Layer 2 of a small transformer language model trained on English Wikipedia (10 layers, counted from 0, width 128).
A neuron's activation on a vector x is GELU(gate . x) times (in . x), where the dot is the dot product.

Input weights of the MLP neurons that the questions are about. A number n stands for (n - 128) times 0.0025.
n10 gate: 151, 176, 117, 125, 136, 111, 160, 126, 96, 106, 138, 136, 78, 129, 98, 101, 145, 89, 88, 45, 228, 62, 115, 133, 176, 177, 113, 126, 108, 131, 94, 154, 80, 100, 136, 160, 154, 132, 131, 105, 143, 152, 111, 127, 92, 153, 161, 133, 123, 173, 123, 109, 144, 130, 129, 113, 127, 117, 64, 159, 176, 103, 91, 138, 106, 181, 84, 129, 107, 101, 154, 125, 166, 166, 102, 127, 159, 133, 156, 211, 94, 86, 138, 128, 104, 68, 147, 167, 163, 108, 91, 112, 183, 119, 150, 126, 168, 107, 50, 204, 20, 131, 168, 117, 162, 131, 199, 120, 100, 145, 194, 69, 86, 58, 144, 84, 76, 198, 116, 86, 145, 93, 106, 75, 131, 161, 137, 95
n15 gate: 107, 115, 150, 214, 112, 142, 114, 117, 113, 72, 178, 133, 124, 109, 138, 132, 162, 111, 153, 89, 117, 139, 96, 162, 196, 140, 159, 109, 171, 114, 114, 188, 59, 49, 164, 202, 138, 100, 142, 103, 116, 185, 134, 192, 107, 127, 97, 116, 122, 103, 75, 134, 204, 156, 152, 123, 136, 126, 133, 85, 189, 148, 112, 132, 138, 154, 88, 133, 121, 153, 118, 113, 183, 142, 154, 190, 57, 111, 99, 137, 158, 171, 121, 159, 139, 125, 105, 124, 131, 63, 143, 119, 127, 118, 121, 167, 150, 68, 151, 81, 133, 152, 122, 113, 136, 138, 197, 126, 140, 62, 106, 97, 181, 131, 102, 92, 158, 117, 169, 95, 120, 98, 173, 138, 157, 145, 97, 137
n124 gate: 32, 96, 164, 158, 86, 119, 91, 140, 94, 191, 74, 98, 166, 82, 131, 95, 160, 112, 158, 72, 163, 102, 72, 139, 144, 123, 129, 101, 137, 153, 115, 105, 149, 178, 135, 111, 133, 181, 125, 163, 127, 173, 122, 173, 124, 99, 121, 106, 176, 76, 92, 147, 104, 146, 172, 148, 169, 169, 99, 96, 177, 168, 147, 133, 152, 166, 170, 75, 105, 180, 87, 91, 133, 130, 142, 170, 175, 122, 129, 132, 81, 174, 151, 144, 127, 134, 81, 154, 24, 160, 84, 96, 151, 156, 81, 136, 139, 103, 116, 111, 117, 83, 111, 160, 127, 162, 158, 119, 118, 134, 133, 129, 162, 143, 109, 124, 136, 117, 116, 28, 169, 64, 149, 138, 85, 155, 159, 159
n153 gate: 128, 148, 153, 120, 73, 112, 144, 115, 93, 73, 102, 146, 138, 127, 69, 126, 121, 87, 114, 92, 159, 73, 144, 111, 104, 133, 162, 168, 133, 160, 98, 117, 79, 136, 93, 133, 138, 181, 136, 103, 140, 106, 98, 159, 157, 135, 125, 96, 146, 100, 157, 225, 112, 127, 100, 102, 109, 147, 95, 114, 129, 173, 201, 153, 131, 168, 149, 99, 97, 84, 84, 128, 99, 155, 121, 150, 91, 149, 101, 100, 209, 164, 161, 104, 128, 134, 82, 142, 142, 112, 135, 127, 191, 156, 119, 121, 134, 144, 90, 59, 66, 122, 170, 129, 184, 144, 98, 135, 113, 176, 155, 197, 145, 210, 117, 127, 154, 103, 111, 110, 140, 89, 158, 94, 104, 76, 130, 134
n191 gate: 134, 142, 92, 173, 137, 97, 123, 118, 125, 131, 116, 101, 113, 139, 174, 67, 172, 108, 123, 164, 140, 94, 154, 177, 146, 140, 105, 133, 138, 114, 172, 101, 124, 133, 124, 105, 111, 149, 171, 95, 165, 109, 130, 142, 83, 159, 81, 120, 112, 105, 148, 84, 146, 119, 92, 105, 133, 145, 147, 105, 87, 134, 191, 86, 142, 121, 104, 185, 110, 122, 141, 88, 104, 167, 76, 46, 112, 85, 144, 109, 86, 143, 174, 149, 149, 111, 126, 145, 111, 160, 179, 214, 192, 129, 197, 149, 136, 141, 118, 148, 138, 109, 77, 190, 161, 95, 148, 131, 134, 81, 137, 97, 141, 140, 141, 151, 105, 155, 60, 156, 130, 191, 161, 118, 82, 97, 130, 123
n199 gate: 165, 165, 121, 73, 183, 124, 136, 195, 167, 113, 83, 93, 112, 151, 136, 119, 118, 131, 147, 181, 207, 134, 140, 195, 118, 113, 133, 122, 153, 135, 86, 112, 82, 148, 82, 132, 152, 122, 177, 127, 128, 123, 197, 121, 126, 134, 116, 138, 122, 166, 109, 128, 184, 78, 104, 169, 91, 138, 115, 138, 102, 121, 132, 151, 143, 78, 113, 155, 138, 104, 177, 129, 141, 76, 136, 181, 111, 117, 179, 188, 100, 134, 144, 126, 153, 130, 202, 184, 136, 123, 155, 193, 143, 108, 177, 137, 98, 158, 85, 106, 92, 76, 94, 130, 122, 135, 78, 178, 139, 164, 135, 152, 109, 162, 133, 105, 105, 18, 134, 129, 111, 166, 173, 153, 180, 74, 173, 111
n221 gate: 158, 163, 116, 155, 98, 130, 176, 130, 176, 161, 175, 134, 67, 107, 169, 131, 111, 159, 170, 156, 164, 112, 127, 209, 116, 130, 152, 154, 124, 125, 124, 198, 118, 143, 111, 101, 157, 85, 165, 128, 169, 92, 92, 169, 118, 133, 102, 124, 109, 84, 131, 111, 130, 113, 120, 132, 75, 140, 112, 148, 173, 127, 159, 169, 108, 130, 142, 86, 161, 135, 141, 106, 137, 152, 125, 215, 105, 120, 131, 164, 80, 71, 103, 151, 105, 118, 124, 68, 90, 199, 106, 151, 138, 111, 137, 97, 148, 147, 160, 89, 115, 93, 87, 178, 117, 42, 119, 126, 133, 89, 118, 55, 138, 148, 187, 128, 110, 133, 138, 177, 161, 159, 147, 135, 173, 114, 85, 187
n229 gate: 164, 65, 137, 93, 74, 160, 183, 115, 123, 102, 137, 116, 145, 127, 175, 113, 163, 87, 69, 164, 90, 121, 126, 137, 177, 99, 123, 181, 88, 141, 158, 141, 168, 105, 135, 143, 133, 160, 158, 134, 124, 152, 177, 189, 140, 101, 114, 120, 97, 148, 105, 130, 106, 100, 170, 174, 119, 105, 123, 140, 153, 117, 141, 135, 144, 111, 128, 160, 161, 102, 96, 180, 138, 88, 76, 135, 150, 176, 137, 83, 86, 91, 144, 161, 155, 116, 91, 162, 147, 120, 166, 146, 82, 131, 128, 134, 141, 150, 134, 170, 94, 137, 143, 132, 136, 161, 122, 111, 125, 109, 214, 65, 121, 111, 94, 168, 179, 101, 153, 108, 85, 112, 92, 93, 132, 135, 141, 78
n246 gate: 127, 120, 114, 137, 115, 114, 108, 127, 137, 117, 101, 209, 144, 131, 181, 128, 142, 88, 204, 142, 126, 180, 163, 136, 95, 99, 191, 168, 164, 124, 155, 49, 83, 129, 165, 129, 113, 89, 111, 60, 167, 153, 128, 111, 97, 150, 199, 123, 124, 150, 126, 130, 135, 123, 147, 130, 95, 148, 153, 111, 179, 180, 156, 112, 65, 139, 84, 122, 120, 170, 121, 146, 118, 156, 132, 91, 157, 114, 73, 151, 157, 64, 176, 115, 102, 124, 102, 204, 144, 32, 140, 159, 140, 109, 147, 170, 152, 203, 124, 142, 100, 120, 155, 99, 83, 181, 119, 154, 86, 128, 169, 132, 143, 92, 109, 77, 101, 188, 153, 110, 120, 144, 163, 124, 121, 148, 136, 118
n10 in: 151, 201, 87, 140, 86, 119, 100, 96, 143, 107, 99, 101, 84, 202, 106, 143, 160, 133, 156, 131, 186, 143, 100, 106, 136, 155, 116, 122, 108, 149, 131, 134, 90, 145, 94, 137, 133, 223, 75, 172, 145, 142, 70, 138, 75, 195, 78, 89, 122, 158, 109, 205, 74, 32, 123, 80, 122, 158, 116, 141, 121, 128, 126, 148, 102, 111, 122, 148, 113, 169, 115, 61, 138, 134, 78, 138, 94, 247, 148, 134, 136, 114, 125, 124, 128, 140, 119, 167, 85, 131, 140, 133, 62, 159, 125, 161, 122, 40, 70, 151, 121, 141, 103, 81, 104, 111, 113, 106, 108, 141, 153, 148, 123, 103, 200, 126, 148, 158, 144, 129, 228, 101, 135, 149, 179, 150, 129, 115
n15 in: 137, 80, 145, 122, 96, 125, 151, 116, 145, 175, 191, 143, 123, 145, 127, 124, 160, 141, 138, 139, 104, 80, 110, 145, 88, 162, 98, 144, 162, 172, 117, 151, 135, 123, 122, 103, 160, 156, 131, 116, 99, 159, 107, 128, 96, 92, 87, 153, 53, 103, 113, 152, 133, 160, 142, 123, 115, 106, 140, 74, 129, 156, 109, 155, 178, 104, 176, 138, 101, 151, 135, 122, 182, 146, 64, 167, 139, 53, 116, 119, 98, 59, 181, 147, 156, 128, 162, 209, 139, 157, 123, 155, 43, 146, 131, 174, 152, 107, 158, 203, 132, 160, 95, 64, 127, 151, 146, 159, 66, 165, 110, 120, 144, 136, 180, 107, 127, 134, 169, 108, 72, 81, 138, 151, 106, 151, 159, 169
n124 in: 147, 100, 140, 143, 103, 144, 123, 36, 161, 137, 116, 93, 150, 103, 122, 109, 194, 186, 77, 145, 121, 124, 149, 165, 149, 139, 114, 111, 108, 140, 157, 73, 116, 149, 154, 145, 83, 149, 144, 84, 103, 162, 103, 143, 121, 130, 103, 95, 100, 109, 137, 119, 133, 135, 111, 123, 132, 82, 102, 137, 66, 147, 125, 163, 184, 130, 105, 182, 150, 113, 158, 118, 94, 104, 130, 112, 125, 140, 140, 111, 112, 158, 93, 192, 92, 135, 129, 101, 192, 162, 110, 128, 149, 107, 176, 170, 131, 161, 105, 174, 148, 187, 145, 60, 89, 88, 125, 157, 99, 127, 106, 109, 111, 195, 105, 182, 134, 78, 114, 108, 149, 128, 145, 140, 182, 58, 139, 209
n153 in: 56, 98, 169, 83, 93, 164, 139, 113, 111, 93, 135, 143, 128, 168, 159, 182, 180, 159, 119, 187, 133, 106, 104, 126, 102, 179, 118, 116, 161, 107, 129, 105, 111, 142, 134, 192, 62, 104, 158, 126, 125, 110, 129, 134, 163, 128, 185, 139, 128, 136, 75, 124, 154, 100, 132, 202, 113, 123, 127, 155, 118, 105, 32, 121, 93, 113, 159, 171, 131, 113, 123, 112, 154, 116, 167, 94, 153, 134, 130, 114, 91, 89, 150, 152, 147, 112, 93, 110, 102, 90, 119, 104, 140, 108, 45, 120, 167, 98, 100, 165, 106, 110, 160, 108, 47, 153, 128, 174, 121, 160, 209, 118, 127, 129, 185, 102, 116, 180, 104, 99, 75, 172, 116, 161, 167, 145, 79, 114
n191 in: 113, 180, 113, 145, 130, 82, 140, 139, 112, 136, 127, 99, 156, 146, 132, 116, 172, 137, 113, 130, 97, 133, 189, 132, 117, 89, 124, 129, 139, 108, 103, 125, 105, 143, 117, 81, 126, 197, 144, 90, 148, 92, 125, 99, 111, 79, 93, 135, 138, 71, 198, 180, 87, 172, 114, 176, 160, 113, 162, 147, 156, 102, 52, 75, 117, 137, 126, 152, 143, 95, 168, 102, 113, 81, 159, 86, 156, 140, 135, 83, 159, 117, 150, 145, 219, 171, 115, 109, 97, 185, 139, 105, 137, 141, 138, 182, 99, 133, 80, 93, 79, 106, 103, 155, 83, 102, 88, 133, 116, 161, 107, 172, 164, 134, 93, 177, 92, 87, 65, 152, 116, 153, 154, 126, 69, 115, 64, 142
n199 in: 183, 139, 120, 73, 150, 65, 133, 135, 159, 138, 101, 155, 170, 126, 164, 137, 220, 153, 149, 180, 181, 68, 83, 142, 125, 120, 131, 108, 121, 87, 96, 121, 134, 131, 98, 97, 142, 124, 183, 122, 159, 179, 162, 190, 131, 90, 88, 190, 152, 108, 135, 162, 183, 94, 126, 147, 105, 160, 135, 129, 140, 114, 85, 163, 131, 155, 97, 168, 54, 112, 119, 96, 100, 56, 77, 114, 85, 148, 119, 144, 154, 113, 131, 155, 130, 165, 206, 150, 115, 119, 155, 83, 167, 126, 152, 139, 63, 165, 148, 72, 87, 135, 105, 126, 143, 159, 70, 149, 102, 211, 110, 74, 137, 118, 65, 192, 121, 83, 133, 150, 144, 170, 157, 78, 130, 29, 136, 131
n221 in: 192, 185, 111, 118, 103, 93, 168, 174, 136, 105, 152, 161, 137, 157, 113, 87, 112, 97, 80, 114, 183, 109, 135, 187, 100, 147, 119, 118, 116, 205, 185, 114, 178, 116, 199, 146, 72, 161, 177, 110, 208, 55, 38, 176, 160, 150, 137, 141, 146, 150, 123, 93, 125, 100, 95, 101, 105, 94, 173, 139, 126, 111, 84, 51, 107, 143, 158, 94, 133, 98, 164, 121, 87, 102, 169, 51, 130, 107, 80, 115, 143, 134, 90, 128, 113, 149, 179, 173, 109, 173, 138, 155, 110, 108, 172, 112, 153, 156, 106, 170, 117, 131, 129, 100, 150, 109, 112, 163, 52, 132, 151, 132, 110, 151, 129, 73, 133, 113, 131, 109, 176, 120, 195, 153, 145, 141, 110, 123
n229 in: 148, 115, 79, 94, 98, 100, 159, 109, 82, 98, 133, 157, 158, 123, 153, 171, 140, 119, 138, 75, 109, 100, 158, 154, 149, 80, 122, 165, 155, 150, 187, 95, 113, 116, 173, 146, 175, 94, 111, 161, 108, 167, 134, 133, 131, 163, 137, 107, 103, 145, 94, 110, 85, 91, 162, 156, 139, 81, 126, 115, 160, 126, 141, 150, 127, 75, 109, 77, 128, 134, 216, 79, 123, 75, 149, 136, 124, 171, 122, 108, 88, 82, 156, 90, 133, 147, 121, 158, 104, 118, 90, 140, 112, 73, 101, 146, 202, 146, 112, 117, 106, 118, 130, 101, 169, 108, 115, 122, 152, 139, 145, 91, 163, 117, 168, 142, 111, 121, 171, 66, 167, 148, 145, 128, 112, 139, 170, 102
n246 in: 142, 116, 106, 117, 158, 135, 135, 127, 162, 126, 165, 76, 112, 44, 177, 126, 212, 133, 143, 120, 139, 99, 192, 163, 135, 115, 75, 55, 146, 121, 134, 56, 103, 160, 172, 191, 179, 96, 47, 136, 111, 140, 164, 148, 89, 49, 132, 138, 111, 113, 164, 160, 143, 164, 99, 126, 115, 119, 125, 151, 156, 194, 178, 77, 192, 133, 108, 122, 100, 115, 94, 116, 125, 137, 148, 216, 155, 163, 116, 88, 162, 130, 137, 161, 91, 88, 91, 83, 123, 92, 141, 99, 111, 71, 62, 183, 173, 138, 61, 114, 145, 148, 159, 126, 131, 119, 164, 84, 155, 131, 119, 67, 149, 215, 145, 117, 198, 150, 72, 126, 114, 143, 160, 111, 104, 169, 112, 184

Each question shows a token from some text and the vector x that enters the MLP there. A number n stands for (n - 128) times 0.057.

" ": 115, 114, 79, 143, 145, 156, 132, 123, 125, 139, 124, 119, 126, 155, 139, 109, 133, 159, 142, 124, 131, 110, 133, 150, 143, 126, 125, 100, 119, 118, 127, 139, 130, 135, 139, 153, 100, 136, 191, 103, 127, 150, 125, 143, 147, 138, 148, 125, 95, 124, 104, 173, 119, 117, 131, 134, 141, 100, 135, 127, 132, 181, 126, 153, 167, 116, 136, 120, 140, 146, 121, 116, 156, 121, 124, 126, 129, 133, 124, 123, 136, 103, 129, 132, 104, 122, 123, 143, 147, 113, 126, 76, 94, 166, 119, 115, 116, 122, 124, 125, 115, 127, 129, 126, 123, 115, 143, 129, 151, 166, 128, 148, 154, 164, 131, 160, 168, 112, 102, 129, 90, 128, 145, 124, 146, 137, 107, 94
The neuron with the highest activation: n15

"ance": 148, 120, 127, 134, 111, 148, 128, 127, 120, 138, 103, 119, 139, 137, 134, 114, 137, 147, 126, 127, 134, 146, 130, 133, 144, 153, 140, 153, 128, 105, 122, 148, 137, 125, 122, 127, 117, 186, 121, 133, 158, 129, 109, 131, 111, 118, 144, 123, 118, 129, 106, 108, 134, 121, 171, 153, 134, 124, 113, 79, 133, 91, 111, 95, 110, 135, 119, 139, 115, 130, 120, 123, 125, 135, 127, 98, 111, 118, 97, 157, 139, 127, 112, 128, 148, 128, 164, 102, 148, 132, 159, 142, 130, 138, 128, 155, 136, 148, 156, 116, 134, 153, 166, 94, 91, 125, 143, 117, 162, 134, 155, 135, 142, 91, 92, 114, 136, 140, 105, 146, 144, 84, 106, 136, 114, 138, 118, 168
The neuron with the highest activation: n10

"k": 145, 150, 134, 87, 121, 162, 118, 110, 137, 127, 129, 157, 149, 173, 93, 124, 117, 141, 109, 120, 141, 108, 162, 116, 107, 142, 124, 112, 117, 127, 126, 126, 160, 115, 143, 96, 147, 149, 137, 122, 130, 137, 145, 130, 141, 134, 126, 146, 118, 121, 86, 113, 121, 140, 146, 127, 174, 142, 132, 176, 136, 149, 125, 94, 136, 110, 144, 145, 118, 106, 137, 145, 125, 113, 117, 116, 132, 132, 107, 120, 138, 168, 105, 123, 113, 156, 90, 122, 148, 107, 120, 133, 151, 103, 109, 141, 129, 126, 148, 142, 118, 126, 136, 126, 151, 133, 119, 135, 186, 123, 174, 131, 117, 127, 99, 141, 136, 122, 124, 151, 138, 160, 131, 102, 133, 143, 143, 115
Which neuron fires most, and how strongly? n229, at about 0.41

";": 137, 101, 138, 150, 152, 160, 134, 103, 121, 119, 128, 118, 142, 112, 147, 113, 122, 140, 112, 141, 129, 111, 112, 124, 157, 112, 126, 149, 108, 106, 151, 153, 122, 140, 123, 188, 149, 135, 112, 102, 148, 151, 113, 136, 157, 122, 112, 145, 139, 121, 139, 182, 129, 125, 133, 159, 121, 147, 136, 117, 118, 115, 110, 92, 145, 123, 126, 125, 143, 151, 122, 119, 141, 118, 109, 137, 145, 142, 126, 117, 147, 85, 137, 158, 135, 86, 159, 133, 105, 96, 152, 158, 118, 152, 151, 120, 115, 106, 122, 139, 115, 107, 134, 95, 122, 102, 118, 128, 144, 133, 116, 119, 112, 128, 135, 84, 138, 139, 122, 104, 146, 120, 143, 138, 157, 121, 128, 87
The neuron with the highest activation: n10

",": 129, 101, 156, 136, 133, 129, 138, 84, 135, 162, 140, 115, 120, 165, 128, 123, 128, 159, 112, 112, 113, 129, 120, 125, 137, 120, 142, 114, 116, 122, 154, 127, 150, 134, 118, 165, 121, 174, 106, 154, 130, 160, 156, 113, 162, 124, 117, 129, 115, 119, 120, 206, 129, 126, 138, 137, 86, 135, 132, 102, 101, 128, 108, 105, 157, 141, 113, 143, 128, 138, 152, 129, 138, 144, 128, 104, 116, 173, 99, 86, 125, 136, 141, 134, 152, 107, 154, 119, 110, 122, 143, 104, 117, 133, 135, 154, 118, 138, 126, 133, 110, 105, 149, 133, 125, 137, 127, 138, 126, 127, 161, 127, 126, 135, 117, 151, 140, 83, 109, 83, 119, 147, 128, 109, 130, 126, 122, 104
Which neuron fires most, and how strongly? n124, at about 1.2

" in": 87, 125, 130, 129, 124, 137, 118, 105, 156, 126, 130, 128, 135, 139, 132, 127, 138, 155, 111, 127, 105, 137, 119, 123, 119, 97, 132, 117, 112, 126, 145, 138, 144, 126, 121, 127, 105, 134, 118, 189, 138, 160, 129, 161, 93, 136, 86, 111, 107, 114, 137, 129, 171, 129, 133, 146, 161, 110, 132, 141, 133, 173, 117, 133, 127, 144, 131, 130, 136, 159, 165, 115, 122, 140, 159, 125, 116, 113, 142, 111, 120, 137, 111, 134, 111, 101, 137, 137, 164, 86, 121, 105, 105, 102, 142, 122, 111, 130, 138, 113, 141, 121, 128, 118, 142, 103, 108, 110, 155, 137, 166, 126, 171, 139, 151, 144, 162, 135, 97, 113, 125, 129, 138, 112, 129, 160, 131, 134
The three highest activations, in order: n124, n229, n221

"ed": 148, 129, 118, 124, 158, 122, 146, 122, 144, 106, 135, 127, 146, 121, 150, 141, 139, 130, 100, 121, 152, 139, 154, 114, 132, 110, 114, 121, 120, 144, 131, 143, 142, 144, 143, 91, 137, 138, 154, 156, 140, 159, 139, 108, 86, 130, 107, 126, 147, 128, 134, 132, 141, 155, 148, 147, 102, 135, 132, 184, 137, 162, 132, 149, 168, 120, 152, 136, 136, 103, 129, 112, 130, 107, 126, 117, 125, 113, 131, 135, 115, 94, 147, 125, 141, 118, 130, 140, 141, 130, 146, 144, 144, 134, 116, 103, 120, 127, 139, 100, 130, 154, 107, 121, 115, 210, 164, 118, 143, 149, 128, 153, 148, 140, 127, 116, 150, 161, 165, 140, 121, 122, 132, 141, 121, 113, 134, 135
Which neuron fires most, and how strongly? n199, at about 1.5

"\n": 121, 129, 107, 131, 159, 174, 120, 134, 166, 135, 124, 134, 136, 146, 161, 128, 102, 166, 132, 129, 125, 114, 102, 124, 140, 104, 111, 129, 108, 136, 146, 137, 137, 138, 130, 145, 124, 173, 85, 143, 128, 141, 128, 133, 109, 139, 103, 134, 125, 107, 134, 117, 143, 127, 138, 149, 181, 133, 126, 128, 127, 157, 159, 117, 113, 161, 118, 135, 112, 187, 124, 120, 151, 121, 168, 126, 144, 131, 141, 139, 128, 96, 126, 131, 110, 98, 152, 117, 134, 70, 129, 112, 150, 118, 120, 128, 109, 114, 146, 109, 117, 140, 133, 130, 119, 118, 135, 122, 123, 127, 152, 136, 170, 154, 136, 149, 141, 94, 107, 124, 94, 132, 140, 134, 112, 141, 108, 115
Which two neurons fire most, strongest first? n221, n246

"a": 147, 151, 128, 95, 126, 173, 136, 122, 112, 153, 133, 142, 146, 90, 164, 140, 134, 131, 126, 108, 127, 119, 124, 105, 127, 129, 136, 156, 136, 132, 106, 141, 137, 120, 140, 153, 152, 149, 136, 115, 152, 117, 159, 138, 105, 127, 107, 130, 129, 117, 107, 199, 135, 135, 110, 115, 117, 113, 145, 108, 148, 127, 106, 112, 151, 127, 138, 148, 98, 115, 108, 138, 136, 110, 112, 137, 162, 156, 119, 115, 127, 165, 150, 118, 160, 117, 120, 134, 124, 121, 149, 96, 138, 131, 142, 116, 125, 136, 124, 122, 128, 125, 123, 131, 145, 94, 100, 117, 125, 156, 139, 97, 139, 136, 120, 135, 144, 125, 102, 124, 93, 113, 158, 113, 136, 147, 110, 110
The three highest activations, in order: n15, n153, n221

"al": 139, 126, 143, 121, 144, 139, 129, 143, 135, 130, 140, 147, 131, 129, 132, 115, 128, 171, 95, 93, 127, 135, 122, 117, 138, 103, 114, 139, 131, 108, 111, 156, 126, 112, 122, 167, 120, 185, 143, 109, 126, 123, 146, 135, 107, 108, 104, 154, 143, 117, 136, 138, 94, 115, 126, 149, 120, 107, 140, 59, 151, 122, 145, 168, 143, 119, 139, 156, 131, 92, 145, 126, 115, 132, 91, 136, 106, 132, 104, 114, 131, 112, 143, 106, 115, 117, 144, 123, 111, 174, 137, 131, 116, 144, 140, 137, 139, 101, 152, 98, 132, 139, 128, 106, 125, 105, 92, 138, 163, 143, 123, 131, 146, 88, 99, 113, 151, 121, 121, 122, 111, 131, 136, 129, 166, 124, 123, 120
The neuron with the highest activation: n15

"ol": 126, 138, 122, 171, 138, 126, 129, 101, 113, 141, 145, 126, 133, 178, 132, 111, 133, 152, 129, 116, 111, 117, 137, 106, 143, 154, 120, 95, 134, 128, 119, 130, 132, 113, 89, 80, 141, 162, 159, 129, 147, 125, 114, 124, 140, 119, 130, 145, 154, 110, 114, 136, 149, 108, 112, 114, 120, 107, 144, 112, 163, 100, 96, 117, 117, 164, 149, 118, 113, 130, 136, 147, 112, 123, 110, 128, 107, 101, 140, 111, 135, 136, 112, 130, 87, 134, 124, 129, 119, 135, 129, 99, 144, 139, 125, 168, 97, 183, 102, 131, 149, 138, 113, 95, 110, 62, 120, 141, 124, 126, 126, 143, 113, 119, 101, 148, 152, 131, 113, 145, 110, 152, 127, 132, 120, 123, 133, 98
The neuron with the highest activation: n191

"2": 136, 93, 142, 117, 108, 128, 133, 141, 150, 123, 95, 125, 147, 103, 120, 135, 128, 145, 126, 94, 121, 156, 117, 140, 107, 115, 135, 110, 117, 112, 109, 100, 152, 130, 109, 75, 122, 138, 148, 146, 136, 156, 136, 125, 127, 132, 132, 127, 152, 155, 94, 168, 144, 126, 122, 144, 122, 142, 137, 157, 134, 116, 114, 101, 136, 129, 141, 150, 146, 128, 120, 134, 156, 123, 114, 111, 129, 173, 145, 129, 125, 136, 133, 133, 126, 115, 124, 163, 119, 132, 132, 140, 148, 105, 132, 133, 132, 114, 168, 129, 121, 127, 184, 112, 137, 158, 150, 142, 165, 198, 138, 134, 120, 103, 145, 139, 156, 132, 112, 137, 132, 142, 118, 117, 96, 144, 105, 118
The neuron with the highest activation: n199

"9": 127, 137, 131, 146, 125, 94, 122, 106, 143, 159, 136, 125, 158, 116, 132, 128, 125, 146, 143, 108, 142, 170, 121, 143, 92, 99, 122, 122, 115, 115, 113, 126, 142, 131, 119, 139, 109, 101, 149, 123, 135, 129, 153, 136, 95, 150, 126, 112, 157, 127, 129, 146, 122, 95, 113, 164, 135, 151, 130, 159, 159, 94, 126, 111, 109, 126, 139, 138, 144, 150, 132, 142, 132, 138, 143, 142, 128, 102, 157, 102, 116, 130, 132, 143, 107, 149, 124, 143, 78, 162, 132, 133, 146, 121, 129, 77, 132, 105, 181, 140, 116, 139, 138, 124, 157, 103, 127, 124, 123, 161, 126, 146, 114, 159, 161, 142, 136, 165, 108, 105, 120, 100, 141, 136, 111, 142, 142, 161
The neuron with the highest activation: n221

"o": 148, 135, 131, 105, 143, 108, 149, 110, 132, 131, 118, 94, 136, 131, 128, 119, 102, 155, 112, 142, 126, 106, 127, 125, 120, 142, 148, 131, 119, 118, 122, 122, 161, 119, 133, 98, 158, 173, 137, 141, 153, 116, 134, 135, 151, 103, 138, 115, 134, 106, 128, 174, 140, 125, 127, 131, 125, 125, 146, 78, 120, 135, 116, 111, 126, 130, 119, 146, 138, 115, 124, 114, 126, 116, 100, 117, 152, 186, 126, 133, 134, 138, 107, 118, 127, 147, 110, 106, 164, 101, 152, 122, 168, 125, 127, 128, 116, 163, 106, 137, 158, 125, 115, 117, 154, 109, 122, 128, 132, 110, 142, 123, 125, 121, 106, 146, 161, 144, 106, 155, 134, 137, 125, 110, 115, 111, 104, 131
Which neuron fires most, and how strongly? n191, at about 2

"4": 123, 147, 113, 140, 144, 118, 149, 151, 161, 138, 155, 125, 163, 92, 149, 100, 110, 138, 143, 112, 149, 149, 106, 138, 156, 158, 109, 132, 145, 144, 108, 129, 137, 109, 116, 119, 140, 125, 161, 95, 130, 157, 136, 124, 107, 114, 136, 135, 92, 139, 115, 169, 118, 133, 164, 117, 137, 119, 117, 156, 136, 117, 149, 129, 136, 135, 132, 118, 146, 151, 128, 122, 140, 122, 139, 122, 132, 111, 124, 106, 118, 139, 133, 166, 107, 140, 115, 157, 129, 165, 131, 112, 133, 123, 80, 103, 121, 124, 135, 120, 131, 96, 135, 124, 145, 114, 136, 132, 136, 143, 111, 115, 145, 184, 119, 141, 142, 99, 104, 110, 135, 113, 132, 143, 110, 123, 107, 134
Which two neurons fire most, strongest first? n124, n15

"s": 136, 111, 136, 134, 146, 104, 130, 102, 137, 146, 134, 135, 136, 123, 128, 141, 142, 128, 122, 105, 111, 112, 158, 109, 141, 138, 134, 131, 101, 139, 144, 107, 143, 116, 131, 110, 94, 168, 101, 132, 144, 142, 122, 151, 160, 114, 115, 153, 149, 123, 107, 195, 140, 128, 125, 106, 126, 112, 120, 95, 116, 100, 116, 129, 121, 109, 130, 162, 122, 110, 117, 123, 147, 117, 102, 85, 146, 151, 112, 109, 125, 128, 128, 100, 163, 127, 119, 142, 114, 110, 134, 114, 162, 132, 122, 100, 127, 157, 93, 110, 138, 122, 143, 101, 125, 79, 103, 129, 118, 121, 144, 135, 134, 98, 118, 121, 139, 132, 85, 128, 109, 125, 139, 95, 139, 145, 123, 116
Which two neurons fire most, strongest first? n153, n191

" o": 95, 136, 131, 85, 141, 104, 111, 129, 153, 103, 148, 116, 131, 164, 126, 152, 135, 133, 100, 147, 137, 134, 147, 131, 153, 104, 109, 106, 121, 140, 120, 145, 133, 122, 139, 92, 127, 159, 165, 138, 133, 148, 114, 119, 92, 139, 136, 103, 94, 115, 151, 162, 103, 94, 128, 127, 123, 122, 127, 120, 106, 173, 146, 145, 141, 132, 142, 116, 107, 159, 106, 124, 117, 142, 90, 100, 142, 156, 155, 127, 137, 157, 137, 111, 119, 94, 156, 104, 156, 116, 134, 85, 136, 104, 122, 102, 112, 123, 131, 123, 145, 122, 107, 92, 122, 129, 122, 104, 149, 157, 139, 116, 121, 144, 129, 138, 130, 141, 126, 114, 127, 119, 140, 157, 135, 132, 105, 118
Which neuron fires most, and how strongly? n221, at about 0.12

"G": 142, 130, 138, 134, 105, 103, 149, 123, 134, 122, 134, 121, 151, 125, 128, 133, 113, 140, 122, 125, 128, 113, 124, 129, 113, 162, 142, 126, 141, 122, 135, 109, 149, 110, 132, 91, 138, 136, 108, 113, 116, 143, 124, 133, 147, 118, 134, 138, 106, 125, 103, 175, 122, 145, 145, 126, 130, 135, 139, 54, 143, 84, 118, 128, 126, 159, 115, 137, 137, 105, 131, 142, 141, 118, 106, 119, 129, 101, 110, 122, 130, 115, 116, 133, 118, 94, 133, 160, 118, 123, 126, 147, 133, 118, 131, 150, 126, 91, 123, 129, 130, 137, 108, 83, 113, 83, 126, 117, 114, 157, 101, 123, 182, 153, 118, 115, 149, 130, 137, 89, 138, 140, 139, 135, 143, 131, 169, 124
The neuron with the highest activation: n15

"O": 107, 131, 92, 156, 137, 145, 132, 106, 126, 121, 140, 144, 140, 139, 118, 144, 128, 145, 135, 140, 149, 121, 132, 123, 171, 168, 111, 109, 130, 149, 104, 118, 138, 134, 142, 139, 97, 150, 159, 122, 140, 126, 138, 114, 140, 128, 146, 109, 91, 130, 121, 105, 109, 134, 135, 141, 152, 131, 123, 152, 162, 162, 111, 152, 140, 190, 134, 119, 125, 138, 157, 118, 105, 137, 118, 110, 142, 164, 150, 127, 135, 123, 146, 122, 125, 83, 124, 98, 126, 118, 122, 133, 102, 94, 128, 105, 117, 108, 137, 121, 124, 135, 92, 94, 126, 148, 128, 117, 75, 152, 123, 117, 149, 178, 118, 123, 122, 102, 145, 122, 130, 126, 147, 166, 160, 119, 94, 129
Which neuron fires most, and how strongly? n124, at about 1.1